Layer 2 of a small transformer language model trained on English Wikipedia (9 layers, counted from 0, width 96).
A neuron's activation on a vector x is GELU(weights . x + bias), where the dot is the dot product.

Input weights of the MLP neurons that the questions are about. A number n stands for (n - 128) times 0.0076.
n109 (bias 0.007): 116, 121, 138, 126, 79, 161, 135, 155, 135, 124, 96, 177, 159, 131, 137, 100, 153, 163, 142, 130, 102, 120, 115, 130, 91, 173, 95, 108, 99, 152, 109, 114, 132, 171, 102, 127, 151, 152, 132, 133, 150, 138, 176, 106, 147, 141, 107, 126, 136, 120, 148, 73, 107, 132, 128, 137, 113, 170, 134, 81, 119, 122, 131, 95, 119, 116, 147, 102, 113, 221, 113, 139, 130, 104, 161, 137, 113, 168, 218, 105, 125, 142, 141, 128, 114, 98, 166, 115, 127, 117, 85, 161, 178, 111, 193, 150
n136 (bias -0.103): 140, 165, 142, 106, 77, 164, 107, 136, 95, 111, 116, 110, 136, 137, 165, 122, 109, 77, 219, 154, 165, 123, 159, 94, 130, 104, 141, 121, 152, 137, 173, 126, 84, 142, 131, 147, 108, 138, 93, 154, 117, 87, 125, 148, 80, 222, 105, 149, 94, 113, 138, 131, 124, 121, 32, 152, 115, 169, 116, 168, 163, 135, 129, 115, 146, 96, 116, 181, 129, 129, 122, 151, 110, 121, 135, 108, 107, 223, 150, 126, 60, 150, 164, 156, 106, 160, 138, 91, 62, 138, 136, 95, 96, 170, 158, 87
n141 (bias -0.075): 179, 188, 164, 135, 138, 206, 116, 131, 137, 152, 81, 132, 182, 99, 136, 187, 76, 129, 156, 144, 110, 146, 122, 136, 135, 113, 68, 106, 131, 142, 89, 85, 111, 169, 86, 139, 100, 135, 127, 68, 161, 173, 112, 100, 138, 101, 103, 141, 120, 117, 150, 89, 131, 109, 122, 135, 94, 145, 152, 94, 164, 109, 173, 134, 99, 122, 138, 94, 104, 188, 112, 150, 150, 118, 88, 152, 144, 151, 121, 133, 95, 136, 103, 159, 152, 170, 139, 148, 134, 167, 109, 129, 130, 125, 157, 128
n184 (bias -0.086): 114, 78, 128, 63, 154, 102, 140, 122, 100, 155, 138, 55, 136, 116, 115, 168, 119, 158, 116, 75, 114, 44, 52, 189, 147, 91, 162, 157, 179, 100, 153, 130, 116, 122, 159, 100, 89, 175, 127, 116, 125, 134, 144, 136, 156, 122, 123, 111, 134, 117, 153, 143, 163, 146, 140, 164, 139, 76, 100, 118, 135, 126, 129, 129, 103, 107, 95, 118, 191, 77, 90, 95, 115, 118, 100, 117, 178, 98, 135, 126, 156, 134, 181, 161, 152, 126, 152, 117, 141, 81, 123, 164, 187, 191, 143, 145
n226 (bias -0.084): 120, 99, 202, 97, 75, 151, 109, 145, 128, 135, 141, 184, 93, 72, 91, 109, 179, 69, 215, 90, 150, 162, 150, 105, 81, 61, 160, 63, 122, 113, 104, 61, 164, 74, 75, 126, 123, 165, 100, 104, 127, 96, 121, 52, 127, 156, 112, 95, 125, 152, 123, 129, 106, 149, 129, 127, 147, 140, 130, 82, 152, 166, 147, 71, 162, 139, 83, 154, 134, 83, 122, 122, 135, 107, 144, 162, 82, 141, 59, 98, 127, 110, 163, 83, 67, 135, 136, 123, 145, 170, 129, 70, 143, 69, 162, 145
n261 (bias 0.063): 167, 106, 178, 135, 157, 187, 208, 167, 68, 117, 131, 139, 136, 154, 129, 148, 57, 156, 87, 133, 135, 140, 73, 187, 125, 151, 145, 111, 81, 159, 149, 110, 143, 166, 158, 125, 106, 125, 207, 123, 159, 155, 114, 157, 150, 68, 156, 130, 120, 130, 149, 107, 119, 189, 147, 7, 195, 117, 153, 97, 107, 83, 164, 122, 124, 132, 136, 144, 85, 104, 112, 179, 145, 174, 134, 95, 132, 130, 184, 141, 148, 146, 120, 107, 164, 148, 123, 108, 156, 131, 119, 109, 80, 131, 138, 125
n283 (bias -0.055): 138, 95, 153, 115, 169, 78, 171, 117, 149, 74, 107, 100, 89, 57, 78, 139, 130, 75, 95, 132, 146, 96, 80, 114, 153, 130, 110, 199, 117, 111, 121, 130, 131, 86, 150, 99, 107, 179, 116, 181, 150, 87, 143, 143, 123, 106, 85, 83, 51, 176, 112, 99, 169, 107, 152, 128, 129, 127, 162, 124, 137, 150, 141, 162, 115, 150, 146, 127, 69, 144, 148, 169, 123, 86, 177, 117, 109, 173, 145, 106, 129, 160, 146, 112, 78, 161, 161, 74, 127, 133, 66, 108, 80, 133, 190, 155
n284 (bias -0.119): 139, 89, 180, 135, 130, 121, 91, 138, 126, 43, 110, 143, 111, 221, 141, 191, 96, 160, 102, 146, 89, 145, 160, 122, 146, 73, 127, 144, 158, 132, 118, 138, 115, 138, 159, 119, 88, 151, 11, 73, 139, 149, 180, 154, 194, 169, 120, 93, 210, 98, 71, 78, 194, 96, 78, 11, 168, 101, 127, 104, 72, 80, 202, 145, 192, 142, 159, 143, 103, 123, 56, 159, 147, 194, 205, 62, 96, 188, 131, 165, 172, 147, 122, 127, 141, 122, 101, 140, 147, 168, 143, 156, 127, 115, 144, 90
n309 (bias -0.034): 129, 142, 153, 131, 102, 132, 142, 68, 95, 102, 112, 101, 151, 128, 165, 115, 97, 147, 184, 170, 141, 106, 112, 108, 112, 122, 109, 121, 182, 163, 157, 140, 105, 90, 138, 91, 161, 128, 187, 115, 112, 116, 111, 180, 137, 121, 154, 86, 138, 115, 92, 135, 162, 155, 194, 151, 93, 165, 106, 151, 74, 177, 118, 104, 140, 155, 131, 123, 174, 112, 163, 103, 124, 155, 153, 142, 128, 169, 172, 117, 98, 108, 140, 123, 78, 166, 176, 117, 63, 164, 168, 172, 132, 141, 136, 137
n320 (bias -0.118): 151, 132, 94, 121, 101, 122, 93, 106, 154, 122, 148, 96, 188, 124, 134, 93, 173, 186, 117, 72, 147, 107, 100, 110, 166, 111, 134, 114, 124, 60, 133, 104, 122, 97, 138, 125, 92, 114, 78, 84, 142, 94, 153, 69, 183, 116, 105, 161, 114, 171, 150, 105, 122, 134, 136, 94, 158, 117, 117, 117, 121, 118, 101, 133, 140, 99, 115, 134, 119, 117, 156, 184, 120, 165, 101, 15, 135, 113, 118, 143, 122, 103, 63, 169, 130, 153, 114, 112, 118, 123, 115, 128, 106, 179, 132, 79
n331 (bias -0.007): 189, 131, 72, 103, 65, 44, 87, 169, 137, 134, 148, 114, 156, 92, 168, 151, 178, 106, 185, 136, 171, 80, 107, 198, 120, 113, 112, 165, 161, 147, 116, 174, 138, 165, 100, 140, 142, 187, 164, 152, 98, 142, 128, 94, 164, 157, 157, 102, 145, 183, 126, 151, 111, 122, 177, 199, 100, 131, 91, 164, 95, 133, 202, 134, 111, 126, 130, 152, 115, 156, 124, 92, 63, 130, 109, 70, 63, 114, 92, 96, 163, 111, 155, 167, 124, 158, 129, 155, 121, 128, 101, 93, 128, 213, 158, 125
n357 (bias -0.021): 150, 176, 111, 129, 98, 104, 92, 158, 139, 128, 159, 119, 104, 110, 96, 107, 163, 128, 160, 153, 160, 116, 114, 130, 116, 138, 87, 121, 169, 136, 156, 129, 128, 102, 116, 64, 78, 142, 218, 94, 172, 138, 98, 142, 146, 113, 60, 136, 156, 98, 121, 89, 137, 62, 122, 115, 126, 107, 136, 30, 81, 120, 140, 115, 107, 150, 172, 152, 137, 87, 122, 205, 59, 154, 118, 129, 113, 98, 113, 152, 8, 158, 164, 163, 133, 101, 162, 128, 111, 65, 117, 105, 164, 147, 85, 181
n363 (bias -0.144): 159, 196, 140, 154, 171, 178, 94, 77, 130, 129, 119, 148, 117, 110, 178, 182, 130, 173, 98, 77, 174, 80, 191, 105, 148, 142, 104, 126, 108, 65, 124, 92, 130, 125, 107, 161, 121, 121, 92, 98, 184, 150, 145, 249, 143, 136, 170, 122, 124, 171, 123, 183, 129, 171, 149, 80, 143, 112, 179, 99, 169, 118, 130, 164, 103, 86, 122, 127, 138, 117, 153, 162, 109, 114, 127, 172, 103, 126, 174, 168, 156, 95, 138, 113, 166, 71, 93, 76, 165, 109, 80, 131, 134, 68, 119, 103

Each question shows a token from some text and the vector x that enters the MLP there. A number n stands for (n - 128) times 0.033.

" All": 123, 109, 86, 147, 176, 176, 150, 129, 192, 136, 115, 145, 102, 123, 88, 119, 144, 96, 68, 174, 133, 190, 99, 113, 164, 139, 71, 133, 108, 205, 168, 115, 178, 116, 114, 123, 111, 182, 78, 57, 137, 102, 90, 183, 146, 136, 182, 177, 127, 187, 124, 180, 161, 149, 148, 216, 82, 125, 127, 110, 124, 167, 144, 112, 137, 82, 72, 150, 77, 107, 118, 152, 116, 109, 105, 105, 136, 158, 166, 121, 120, 124, 89, 91, 78, 141, 115, 157, 127, 96, 150, 103, 164, 149, 100, 164
Which neuron fires most, and how strongly? n283, at about 2.3

" general": 86, 140, 73, 117, 135, 175, 163, 164, 161, 113, 121, 138, 107, 145, 124, 125, 127, 122, 73, 176, 121, 192, 134, 133, 189, 127, 73, 107, 91, 173, 161, 119, 166, 131, 140, 170, 119, 180, 101, 48, 128, 100, 90, 163, 136, 164, 195, 154, 143, 165, 147, 169, 150, 160, 159, 216, 105, 109, 113, 129, 110, 145, 113, 96, 107, 124, 87, 185, 78, 108, 103, 134, 120, 104, 125, 86, 135, 150, 163, 127, 125, 102, 113, 139, 61, 139, 111, 150, 113, 80, 180, 104, 148, 181, 71, 164
Which three neurons fire most, strongest first? n331, n136, n309

" Tom": 110, 124, 99, 128, 150, 180, 149, 180, 178, 132, 94, 142, 156, 159, 116, 102, 142, 102, 73, 155, 149, 175, 121, 86, 198, 109, 82, 114, 93, 212, 154, 137, 172, 115, 136, 121, 134, 172, 77, 58, 110, 126, 93, 186, 152, 125, 173, 181, 126, 176, 126, 170, 149, 147, 151, 198, 106, 136, 112, 108, 144, 160, 133, 119, 127, 102, 76, 177, 85, 92, 97, 158, 124, 131, 81, 91, 133, 147, 173, 143, 111, 119, 100, 81, 84, 137, 108, 159, 115, 83, 141, 94, 174, 152, 62, 171
Which three neurons fire most, strongest first? n320, n357, n363

" Don": 99, 141, 100, 139, 122, 175, 160, 186, 183, 135, 101, 126, 132, 184, 122, 112, 111, 105, 63, 179, 151, 185, 146, 111, 190, 125, 91, 106, 112, 187, 157, 95, 156, 105, 133, 147, 140, 182, 94, 44, 125, 96, 125, 199, 143, 129, 169, 193, 150, 159, 137, 154, 128, 147, 180, 209, 96, 119, 86, 104, 123, 155, 131, 122, 130, 123, 75, 170, 81, 125, 95, 127, 141, 126, 85, 96, 139, 154, 136, 138, 112, 135, 85, 105, 100, 122, 107, 136, 128, 70, 158, 78, 148, 147, 83, 154
Which neuron lights up most? n141

" over": 99, 125, 86, 157, 126, 149, 168, 138, 189, 161, 98, 154, 111, 155, 98, 128, 142, 121, 61, 179, 138, 180, 121, 122, 170, 119, 79, 80, 131, 188, 176, 95, 143, 131, 160, 157, 130, 187, 90, 41, 131, 103, 97, 173, 130, 154, 181, 124, 129, 164, 150, 139, 137, 140, 177, 214, 107, 115, 105, 121, 98, 134, 149, 119, 130, 117, 104, 166, 78, 116, 89, 142, 127, 114, 103, 99, 129, 163, 158, 140, 104, 138, 112, 127, 88, 126, 104, 160, 128, 56, 154, 92, 163, 173, 98, 167
The two highest activations, in order: n357, n331

"In": 121, 129, 105, 134, 127, 189, 157, 152, 170, 161, 100, 129, 117, 171, 93, 134, 133, 110, 72, 165, 124, 194, 118, 110, 162, 127, 97, 90, 112, 192, 165, 98, 172, 156, 155, 139, 126, 192, 87, 35, 126, 102, 93, 141, 131, 148, 178, 165, 136, 179, 164, 140, 165, 140, 154, 194, 90, 136, 113, 119, 124, 155, 137, 130, 122, 129, 95, 146, 78, 102, 104, 137, 124, 97, 101, 97, 130, 144, 157, 120, 92, 132, 120, 117, 67, 135, 113, 146, 123, 72, 180, 115, 137, 161, 64, 192
The two highest activations, in order: n141, n357

"om": 99, 137, 93, 132, 154, 179, 181, 167, 151, 113, 117, 107, 131, 149, 109, 103, 140, 95, 67, 171, 143, 181, 110, 94, 179, 128, 82, 91, 111, 182, 153, 102, 177, 120, 155, 115, 151, 184, 94, 45, 112, 115, 104, 164, 129, 111, 173, 164, 145, 161, 136, 147, 158, 153, 170, 209, 128, 103, 109, 119, 138, 163, 150, 140, 110, 131, 85, 182, 72, 136, 97, 130, 135, 118, 132, 81, 128, 165, 147, 141, 103, 138, 100, 87, 70, 149, 125, 153, 132, 61, 152, 91, 177, 149, 92, 171
Which neuron fires most, and how strongly? n283, at about 1.1

"im": 109, 141, 97, 136, 171, 175, 158, 169, 146, 140, 115, 116, 131, 141, 117, 91, 124, 84, 65, 154, 151, 204, 132, 90, 184, 132, 107, 89, 110, 188, 141, 121, 199, 118, 152, 133, 154, 186, 90, 37, 119, 113, 101, 137, 134, 126, 159, 151, 132, 146, 135, 160, 159, 161, 151, 203, 116, 110, 97, 139, 153, 159, 134, 113, 109, 105, 83, 198, 69, 125, 95, 137, 132, 120, 117, 86, 120, 158, 180, 120, 103, 134, 120, 91, 91, 133, 127, 157, 135, 68, 141, 96, 178, 176, 78, 152
Which neuron lights up most? n136

".": 107, 131, 99, 165, 150, 179, 144, 173, 166, 117, 103, 116, 99, 145, 105, 121, 135, 141, 56, 171, 122, 190, 126, 116, 173, 127, 82, 83, 110, 188, 165, 114, 181, 142, 146, 129, 128, 180, 69, 49, 114, 124, 69, 180, 138, 162, 155, 159, 133, 184, 137, 152, 141, 143, 141, 194, 128, 130, 96, 107, 136, 152, 150, 131, 115, 146, 92, 166, 78, 81, 93, 127, 147, 115, 142, 105, 115, 157, 157, 158, 111, 113, 113, 94, 99, 133, 106, 166, 132, 89, 166, 80, 171, 154, 62, 172
Which three neurons fire most, strongest first? n284, n357, n261

"up": 98, 95, 101, 127, 134, 184, 164, 152, 146, 135, 113, 127, 118, 156, 101, 99, 140, 100, 73, 161, 144, 210, 114, 101, 177, 134, 67, 101, 103, 187, 133, 101, 178, 115, 146, 132, 162, 180, 84, 46, 117, 107, 83, 156, 121, 140, 169, 141, 148, 165, 133, 150, 159, 169, 135, 207, 108, 115, 111, 107, 151, 153, 133, 135, 111, 93, 88, 169, 61, 108, 109, 146, 96, 109, 143, 97, 122, 179, 192, 104, 135, 116, 112, 113, 87, 122, 147, 163, 148, 84, 177, 117, 187, 177, 81, 174
Which neuron fires most, and how strongly? n109, at about 1.5

";": 93, 123, 109, 186, 149, 164, 174, 143, 180, 118, 112, 120, 136, 154, 109, 100, 121, 112, 59, 167, 114, 194, 154, 105, 173, 140, 124, 89, 113, 172, 140, 106, 175, 148, 150, 124, 135, 189, 92, 40, 122, 122, 93, 180, 145, 174, 165, 140, 143, 171, 119, 147, 151, 139, 137, 223, 125, 109, 80, 88, 124, 136, 147, 134, 109, 142, 86, 190, 94, 99, 92, 119, 128, 115, 109, 113, 121, 144, 147, 112, 111, 133, 117, 108, 94, 132, 90, 164, 124, 76, 167, 112, 166, 177, 94, 163
The two highest activations, in order: n284, n357

" (N": 92, 124, 91, 152, 128, 173, 165, 178, 157, 146, 118, 126, 125, 187, 89, 88, 144, 126, 66, 156, 112, 182, 117, 92, 167, 134, 84, 112, 109, 187, 166, 112, 158, 173, 146, 124, 145, 187, 87, 44, 131, 142, 129, 182, 138, 156, 179, 147, 128, 178, 116, 141, 156, 133, 141, 220, 102, 115, 103, 112, 127, 149, 162, 124, 141, 107, 88, 147, 89, 115, 100, 133, 130, 92, 109, 84, 132, 166, 137, 124, 127, 147, 83, 98, 90, 142, 88, 153, 133, 76, 171, 81, 146, 181, 78, 172
Which three neurons fire most, strongest first? n284, n331, n109

"ied": 95, 135, 92, 135, 139, 173, 176, 129, 156, 167, 107, 142, 118, 163, 97, 81, 149, 113, 63, 174, 146, 197, 111, 119, 181, 112, 121, 95, 102, 177, 129, 101, 166, 137, 134, 166, 136, 196, 100, 37, 122, 136, 70, 173, 140, 135, 176, 160, 139, 159, 147, 144, 149, 156, 144, 210, 99, 98, 103, 113, 141, 155, 133, 155, 114, 129, 93, 169, 66, 132, 92, 152, 117, 102, 137, 94, 121, 157, 128, 144, 118, 110, 95, 117, 94, 116, 113, 149, 143, 60, 147, 111, 174, 167, 91, 160
Which neuron lights up most? n141

"ency": 105, 139, 96, 138, 124, 188, 161, 173, 170, 136, 119, 133, 102, 130, 101, 106, 152, 117, 66, 152, 124, 177, 93, 139, 176, 99, 124, 99, 103, 172, 157, 126, 186, 136, 147, 147, 117, 180, 74, 46, 129, 115, 97, 162, 128, 139, 198, 155, 126, 187, 154, 156, 168, 153, 144, 183, 88, 114, 105, 107, 113, 135, 131, 118, 111, 116, 88, 190, 64, 125, 114, 141, 157, 98, 100, 89, 121, 155, 163, 143, 101, 124, 128, 108, 71, 131, 99, 153, 140, 80, 185, 88, 178, 170, 84, 184
Which neuron lights up most? n261

"as": 99, 112, 96, 134, 171, 199, 167, 170, 148, 134, 100, 103, 116, 133, 121, 117, 144, 108, 71, 171, 146, 174, 120, 102, 176, 123, 107, 90, 106, 183, 169, 118, 167, 132, 145, 131, 148, 170, 69, 42, 129, 126, 71, 144, 133, 131, 165, 170, 133, 196, 122, 153, 157, 158, 130, 208, 111, 125, 118, 100, 152, 164, 135, 110, 117, 137, 85, 194, 76, 95, 102, 129, 126, 116, 139, 83, 124, 147, 173, 122, 100, 125, 133, 85, 87, 142, 96, 156, 126, 90, 173, 109, 172, 178, 73, 162
Which three neurons fire most, strongest first? n136, n226, n261

" West": 107, 122, 100, 129, 164, 173, 154, 135, 198, 143, 107, 141, 87, 137, 93, 119, 113, 134, 59, 185, 145, 169, 136, 108, 165, 130, 114, 93, 96, 186, 170, 149, 172, 122, 140, 162, 130, 179, 91, 45, 113, 97, 91, 166, 155, 134, 173, 169, 143, 207, 158, 153, 170, 150, 135, 209, 112, 110, 129, 130, 113, 144, 123, 117, 118, 142, 89, 169, 69, 90, 120, 122, 123, 98, 95, 101, 131, 151, 167, 120, 114, 121, 105, 85, 80, 135, 133, 170, 138, 71, 138, 88, 130, 168, 94, 161
Which neuron fires most, and how strongly? n283, at about 0.5

" le": 80, 140, 106, 130, 89, 153, 171, 156, 163, 135, 135, 122, 113, 146, 98, 103, 141, 111, 66, 183, 144, 204, 139, 120, 185, 141, 90, 99, 121, 194, 169, 120, 147, 121, 135, 120, 146, 180, 83, 45, 129, 123, 100, 147, 149, 149, 157, 153, 134, 193, 124, 159, 143, 148, 149, 230, 106, 110, 96, 105, 112, 136, 152, 117, 128, 111, 67, 143, 61, 107, 99, 128, 140, 137, 136, 96, 147, 146, 187, 120, 153, 110, 107, 111, 65, 149, 120, 138, 125, 72, 151, 136, 169, 154, 83, 170
Which neuron lights up most? n309

" by": 99, 118, 84, 143, 117, 161, 170, 150, 181, 153, 110, 131, 112, 152, 83, 122, 147, 113, 65, 174, 124, 186, 105, 134, 182, 131, 123, 87, 93, 187, 182, 89, 183, 130, 137, 135, 134, 183, 87, 44, 136, 125, 100, 181, 143, 153, 174, 153, 140, 171, 111, 138, 148, 151, 159, 217, 101, 118, 106, 116, 125, 154, 171, 130, 124, 116, 82, 184, 72, 103, 97, 135, 106, 113, 113, 111, 120, 149, 143, 152, 104, 118, 102, 96, 88, 118, 113, 164, 126, 76, 158, 118, 139, 158, 94, 177
Which three neurons fire most, strongest first? n357, n331, n226

" William": 100, 129, 87, 123, 132, 175, 155, 152, 180, 144, 89, 152, 102, 167, 121, 103, 145, 135, 64, 172, 142, 188, 136, 97, 184, 138, 95, 103, 100, 191, 147, 141, 163, 107, 127, 171, 133, 176, 79, 53, 129, 106, 96, 204, 132, 138, 197, 182, 149, 177, 139, 170, 141, 172, 153, 214, 111, 120, 109, 103, 140, 138, 114, 122, 105, 121, 72, 178, 72, 108, 101, 132, 107, 117, 115, 90, 131, 156, 150, 144, 101, 101, 94, 93, 91, 137, 130, 155, 137, 76, 145, 87, 144, 146, 80, 155
Which neuron fires most, and how strongly? n363, at about 2.4